Layer 10 of a small transformer language model trained on English Wikipedia (16 layers, counted from 0, width 128).
A neuron adds its activation times its output weights to the MLP's output. To switch it off is to set its activation to zero at one token and run the rest of the model.

Output weights of the MLP neurons that the questions are about. A number n stands for (n - 500) times 0.0018.
n20: 265 571 606 265 664 376 606 586 660 453 114 673 477 606 382 544 386 477 336 383 500 450 292 471 445 553 389 626 330 630 299 598 597 595 538 516 419 358 91 561 439 344 612 382 457 293 473 706 367 446 637 357 577 531 664 581 412 272 305 565 459 257 382 599 413 518 485 720 553 359 625 721 391 582 339 546 472 359 704 519 647 544 451 424 635 463 588 500 485 327 349 258 571 400 525 381 656 581 485 489 464 363 648 632 658 613 637 447 512 391 508 590 618 432 549 523 544 445 438 371 193 480 419 242 466 507 549 752
n81: 861 504 558 492 481 576 724 595 530 606 489 366 751 652 453 362 652 441 363 550 309 393 314 571 425 612 418 528 692 562 656 612 452 284 612 615 537 281 517 379 523 644 581 469 563 475 222 484 504 653 452 672 593 385 626 170 618 437 565 687 597 466 553 464 469 620 740 397 608 447 666 621 527 616 426 575 729 293 371 576 522 699 483 605 458 515 407 320 446 284 278 525 558 378 611 734 427 627 484 605 543 188 658 422 335 488 551 314 406 412 532 642 753 500 492 703 463 671 410 564 504 500 410 643 642 451 538 705
n299: 450 462 659 511 382 504 359 297 222 569 319 662 545 635 510 420 594 482 564 637 474 292 504 551 440 478 610 489 443 540 650 529 486 612 667 556 469 275 526 433 680 724 472 664 541 746 239 560 420 268 545 500 537 500 606 441 513 581 468 610 597 284 451 746 399 430 679 431 336 397 649 609 248 473 342 470 504 385 422 364 377 561 305 701 457 596 588 454 522 560 380 484 558 423 631 456 317 384 504 669 299 396 547 437 451 435 154 475 412 611 567 395 492 406 322 507 454 641 710 515 493 579 523 395 446 557 597 850
n300: 459 531 251 421 456 800 515 526 439 646 636 339 570 620 365 575 399 755 511 403 624 475 600 305 398 504 576 512 364 504 570 684 507 357 421 288 717 415 412 362 337 666 450 285 431 484 252 577 345 359 411 396 479 488 577 183 636 661 824 518 503 492 588 351 451 515 611 349 462 636 496 506 414 394 625 504 448 255 316 533 639 437 415 591 784 460 667 663 424 566 485 715 408 373 625 375 464 602 711 500 535 620 444 315 507 582 624 511 443 589 761 470 567 347 387 582 365 366 271 426 665 512 584 639 455 515 478 408
n502: 304 325 493 374 515 512 398 556 536 660 485 261 310 679 514 464 317 591 751 642 670 496 504 500 406 304 318 446 504 564 90 504 561 598 511 477 500 568 598 597 473 456 511 677 396 155 477 616 647 664 648 619 451 435 936 435 563 508 609 525 631 575 558 261 275 529 567 525 357 584 577 449 366 352 595 542 496 435 367 344 460 461 577 504 522 489 489 313 568 481 310 630 599 611 350 481 587 417 588 511 433 624 635 652 449 336 492 387 584 355 688 616 480 328 413 500 456 642 603 186 264 394 460 459 463 677 474 542
n504: 687 484 348 365 616 508 743 321 504 446 682 609 739 473 496 695 535 577 433 485 258 496 381 492 624 649 676 606 689 328 563 334 464 295 428 313 743 500 517 148 278 481 583 481 508 624 716 411 298 558 520 583 553 376 471 315 630 643 449 543 524 404 448 658 477 540 575 415 542 393 570 426 421 553 634 624 328 478 716 373 577 647 643 496 455 385 619 275 527 543 526 594 653 392 644 672 608 691 519 275 703 452 659 522 581 685 396 534 419 695 450 624 516 598 256 526 375 391 654 512 367 290 585 565 458 559 323 559
n575: 515 503 544 636 558 632 506 389 486 570 402 421 482 540 419 500 616 398 497 541 552 568 624 245 511 707 422 509 471 352 599 585 357 580 453 506 585 418 285 443 694 639 449 382 343 542 435 488 453 443 295 591 560 467 385 521 327 377 576 466 445 415 420 608 471 340 488 326 417 465 427 151 418 320 351 455 319 585 448 616 643 553 573 458 529 546 515 522 432 546 463 532 486 459 429 563 335 483 437 500 594 547 553 380 543 491 238 462 509 611 642 726 540 345 621 447 586 372 395 500 609 639 588 406 497 497 406 533
n603: 451 444 674 596 402 622 456 424 552 351 545 232 607 325 797 639 813 521 529 570 551 473 329 518 360 500 609 556 254 758 463 533 249 744 371 568 398 296 663 509 550 110 551 625 203 486 674 568 716 563 543 336 385 627 478 407 469 614 681 406 559 463 452 383 455 472 410 472 579 362 457 500 381 590 320 449 369 464 618 410 460 583 598 62 479 662 216 399 554 582 669 652 488 487 358 362 574 568 479 613 368 438 371 492 155 372 269 645 420 295 403 570 215 426 529 496 392 514 525 573 496 478 372 454 537 350 224 486
n677: 496 538 546 616 436 844 710 615 245 717 552 529 314 314 430 414 436 537 383 585 656 613 516 412 294 537 318 458 648 578 645 341 434 602 586 420 478 294 422 580 541 649 333 586 500 522 598 391 344 675 712 451 500 626 305 492 363 279 692 597 624 455 400 402 336 460 391 527 623 624 353 531 537 515 368 663 413 437 629 722 277 560 601 335 354 584 665 313 636 453 377 743 446 976 625 434 513 627 513 440 700 744 504 595 496 679 280 451 508 593 734 720 585 508 282 443 583 314 504 699 332 278 687 340 492 444 357 396

Each question names a token from some text and the token that comes next. It shows the activations a of the neurons there, in the order above. A number n stands for (n - 500) times 0.017.

Then comes g, the gradient of the next token's log-probability with respect to the MLP's output, scaled to length 1. A neuron's effect is roughly proportional to its activation times (output weights . g). A number n stands for (n - 500) times 0.00074.

"rip", then "pa"
a: 499 517 506 469 487 490 475 446 524
g: 615 786 426 618 512 491 610 533 672 464 579 436 457 466 606 435 643 493 552 596 293 384 534 518 507 573 498 545 583 352 562 473 606 471 340 350 615 492 705 507 506 362 654 485 619 539 539 705 531 462 529 605 255 713 560 360 547 676 523 556 523 456 589 329 337 245 436 691 557 284 476 638 468 534 552 394 618 580 490 267 323 382 487 471 267 312 522 344 437 431 496 443 784 636 285 473 706 723 331 644 386 482 417 642 422 501 564 527 383 454 454 434 406 469 681 718 410 688 365 421 553 679 532 524 663 617 528 591
Which neuron, switched off, raises the next token's probability most? n603

" Fra", then "med"
a: 502 534 513 539 490 506 493 503 538
g: 408 648 415 498 452 422 600 400 592 377 536 435 501 385 527 443 346 483 267 338 450 363 448 610 176 454 553 707 480 136 401 666 646 569 555 483 522 473 423 526 403 547 568 706 531 603 460 685 605 444 580 423 673 499 427 352 502 584 390 479 430 428 875 335 474 290 493 648 315 445 648 518 643 468 400 608 578 438 412 477 624 534 536 404 551 480 546 513 616 522 618 450 518 317 433 398 532 509 462 550 618 467 490 386 644 424 623 770 335 579 398 236 369 742 437 395 465 740 592 440 289 582 575 497 371 503 548 672
Which neuron, switched off, raises the next token's probability most? n677

" the", then " actor"
a: 497 510 494 499 481 499 505 466 504
g: 486 508 557 416 632 484 754 586 475 632 352 602 637 282 546 530 513 535 465 614 515 584 246 428 483 347 451 626 372 709 710 214 449 460 521 447 519 275 527 403 645 459 536 339 630 603 485 405 625 611 453 492 340 409 510 370 422 362 484 482 541 610 547 635 532 404 349 664 248 565 424 466 502 604 405 336 674 545 581 533 442 503 492 346 536 577 296 506 491 788 452 534 343 293 321 438 535 570 505 695 602 634 511 481 454 573 303 655 669 282 482 806 323 478 507 567 484 588 520 596 564 370 343 615 322 364 662 505
Which neuron, switched off, raises the next token's probability most? n603

")", then ","
a: 866 515 499 502 486 500 416 549 490
g: 558 573 352 496 395 384 305 527 495 544 289 430 389 351 452 384 495 493 544 561 456 676 396 559 504 670 572 437 460 506 327 458 462 417 358 556 418 325 458 494 722 384 436 481 395 379 342 377 646 795 734 390 565 490 625 638 673 470 484 246 400 555 327 568 483 677 284 492 399 563 569 433 350 494 442 563 528 517 513 571 652 594 550 444 481 457 658 502 359 486 274 753 552 496 484 414 613 651 371 537 771 491 539 616 399 507 316 596 523 330 508 392 535 845 589 523 328 494 405 603 505 452 413 262 261 461 737 542
Which neuron, switched off, lowers the next token's probability most? n20

" H", then "T"
a: 513 501 407 439 492 487 483 530 502
g: 500 528 340 712 594 481 629 416 658 362 395 439 505 593 378 689 442 451 506 424 615 490 587 542 423 351 395 768 558 377 324 356 371 437 466 542 521 539 433 435 424 473 312 557 597 436 300 455 556 336 349 618 558 420 424 607 456 573 452 337 264 475 642 204 590 367 601 485 490 607 386 651 434 381 533 595 439 332 424 581 655 801 522 605 627 233 457 338 590 410 553 439 341 284 564 539 447 679 605 453 470 659 483 413 390 532 599 428 462 606 659 644 567 590 438 824 492 636 363 459 337 511 515 517 683 312 663 401
Which neuron, switched off, lowers the next token's probability most? n299

" model", then "led"
a: 519 517 527 517 459 461 493 517 500
g: 706 384 466 355 473 343 393 339 568 253 527 646 741 582 422 583 553 596 306 406 209 668 592 577 470 570 343 408 287 566 686 529 508 641 365 465 613 280 588 539 240 547 544 646 532 542 413 629 545 637 800 573 417 480 537 522 385 554 450 628 456 424 469 655 408 368 704 557 277 428 589 477 665 259 477 589 508 478 601 429 567 511 329 624 409 534 562 339 676 606 346 598 477 623 473 518 553 413 320 523 538 653 356 365 543 495 521 322 522 410 383 503 501 506 687 631 423 499 342 447 530 454 680 315 437 460 418 319
Which neuron, switched off, raises the next token's probability most? n504

"Sch", then "ism"
a: 489 495 502 476 497 472 507 480 501
g: 358 456 601 388 628 483 442 542 460 670 517 577 392 449 255 502 534 480 440 434 439 546 413 277 506 517 468 468 522 413 607 764 616 454 616 328 674 511 503 332 229 349 363 433 377 487 466 549 577 434 503 263 373 622 527 656 176 430 497 452 490 494 693 603 523 362 582 494 397 529 547 418 108 258 396 539 584 589 605 391 647 636 346 631 520 609 533 532 526 561 456 534 517 433 498 524 504 196 499 544 405 659 674 439 359 606 506 734 481 564 750 357 579 503 481 458 546 544 477 386 678 669 342 391 630 358 505 324
Which neuron, switched off, raises the next token's probability most? n300

" as", then " his"
a: 502 493 388 518 477 549 473 520 496
g: 546 575 312 527 578 388 677 502 617 441 785 503 660 459 522 547 518 582 617 507 827 577 313 652 500 309 561 485 546 529 576 387 479 501 761 597 629 524 544 540 562 637 406 449 535 584 472 481 292 395 618 532 533 428 455 864 359 478 346 508 439 697 393 462 564 584 415 713 379 746 520 373 640 449 524 508 570 453 459 449 477 610 491 350 477 293 424 350 523 487 588 337 239 363 510 489 315 528 573 199 626 540 535 253 626 688 416 607 542 455 516 519 338 574 447 468 553 463 371 596 349 400 311 498 510 508 598 724
Which neuron, switched off, lowers the next token's probability most? n299

"avi", then "an"
a: 480 276 509 498 495 482 500 474 500
g: 350 511 357 185 579 409 548 581 419 389 401 325 519 696 533 352 522 803 608 420 466 378 460 577 565 438 383 279 393 561 325 455 455 465 441 523 578 614 295 578 438 523 341 580 506 596 545 536 523 315 445 442 481 580 331 539 466 403 421 410 627 655 533 409 511 632 474 623 563 540 312 517 440 590 602 526 307 378 589 446 546 717 581 456 610 462 686 648 293 469 473 564 607 295 182 617 440 551 562 723 395 631 532 633 588 420 457 671 566 520 711 642 521 421 221 319 233 449 600 534 426 681 629 358 465 532 558 540
Which neuron, switched off, lowers the next token's probability most? n81

"ts", then " and"
a: 500 499 523 492 458 504 291 500 499
g: 494 520 619 477 580 457 617 464 392 569 266 445 381 354 637 401 516 650 313 641 494 568 368 320 424 522 536 435 540 392 653 499 603 443 516 662 439 443 463 451 562 518 687 365 711 605 239 545 645 405 651 487 460 634 409 479 469 580 504 274 220 484 468 469 314 407 560 541 629 614 674 479 400 776 473 553 580 388 430 284 426 543 346 403 744 443 656 538 591 574 533 389 634 631 544 586 522 611 536 309 408 294 369 790 313 604 503 609 489 520 470 437 467 373 581 734 232 602 548 568 345 257 423 457 470 462 443 376
Which neuron, switched off, lowers the next token's probability most? n575

" Ottoman", then " Empire"
a: 500 481 493 538 291 516 492 191 513
g: 376 528 590 389 636 266 344 316 580 548 439 698 751 558 591 410 367 479 358 517 422 719 351 445 648 518 515 566 607 515 512 556 620 297 277 517 410 481 645 784 602 449 312 567 370 334 548 485 642 509 392 605 629 552 408 420 403 658 396 475 673 572 496 529 537 617 630 369 610 490 415 340 510 672 638 322 587 544 587 376 608 521 359 662 381 387 357 768 453 533 487 444 523 487 416 565 442 529 560 505 501 168 700 534 331 633 532 534 583 385 460 545 433 413 599 358 328 643 559 409 806 434 503 480 562 384 498 314
Which neuron, switched off, lowers the next token's probability most? n502

" bishop", then " Fl"
a: 476 513 466 507 501 500 488 352 474
g: 530 612 320 655 433 336 443 357 430 483 597 673 396 511 435 761 308 530 426 559 666 511 691 581 542 569 453 471 422 386 549 392 495 514 431 664 505 585 493 290 334 519 485 368 487 523 568 552 342 467 470 519 616 477 594 426 461 387 480 410 441 217 687 504 573 565 460 365 581 477 644 395 445 540 284 530 775 725 483 500 511 314 638 472 537 641 613 506 683 832 584 299 508 370 455 569 558 373 609 609 635 439 617 394 370 512 468 626 538 191 352 703 466 637 632 490 637 521 586 772 424 428 639 523 476 635 604 717
Which neuron, switched off, lowers the next token's probability most? n603

" location", then " for"
a: 501 514 465 507 292 509 501 533 494
g: 349 535 558 588 499 423 363 551 458 277 654 442 514 540 478 599 306 541 659 497 379 304 534 435 462 706 396 510 635 468 676 589 501 442 557 558 394 608 412 309 367 704 415 457 536 715 426 587 237 637 497 449 553 331 520 332 584 575 413 475 499 349 248 513 472 402 542 500 727 607 517 471 548 315 561 476 589 489 475 506 554 533 587 328 584 484 628 379 475 737 438 441 709 589 440 346 442 479 551 418 390 528 431 540 516 473 901 451 394 420 312 500 498 373 640 581 344 225 407 673 500 513 292 709 490 213 589 369
Which neuron, switched off, lowers the next token's probability most? n502

" in", then " 44"
a: 499 524 500 218 489 526 495 497 520
g: 500 463 561 409 433 712 569 554 434 469 609 624 296 383 398 612 484 234 711 474 589 440 581 496 288 501 469 467 644 454 252 707 648 831 592 594 504 728 636 496 594 408 493 525 557 505 764 648 620 251 447 662 690 555 454 533 263 606 470 604 416 688 450 701 746 401 516 597 544 481 470 552 438 503 381 688 535 554 653 494 482 516 431 465 367 301 437 688 360 694 452 474 557 433 458 291 501 455 601 556 504 545 487 339 488 500 614 453 455 368 502 272 499 685 440 443 480 427 629 550 404 322 474 351 335 527 577 620
Which neuron, switched off, lowers the next token's probability most? n300

",", then " bl"
a: 502 522 672 503 522 508 432 497 536
g: 680 357 536 534 431 576 356 412 494 576 485 451 310 744 373 601 282 409 682 365 513 405 581 715 496 563 590 452 478 392 382 771 570 574 625 651 550 341 400 541 299 496 379 579 431 637 388 725 495 609 745 493 513 576 550 477 585 616 306 431 485 519 596 702 439 391 557 446 366 374 628 496 383 418 383 646 433 686 718 248 420 530 456 399 576 707 425 269 592 367 631 655 477 551 699 617 463 548 566 533 545 755 425 612 388 400 610 669 576 593 445 447 316 366 403 564 513 591 413 706 590 550 579 374 536 634 562 527
Which neuron, switched off, lowers the next token's probability most? n299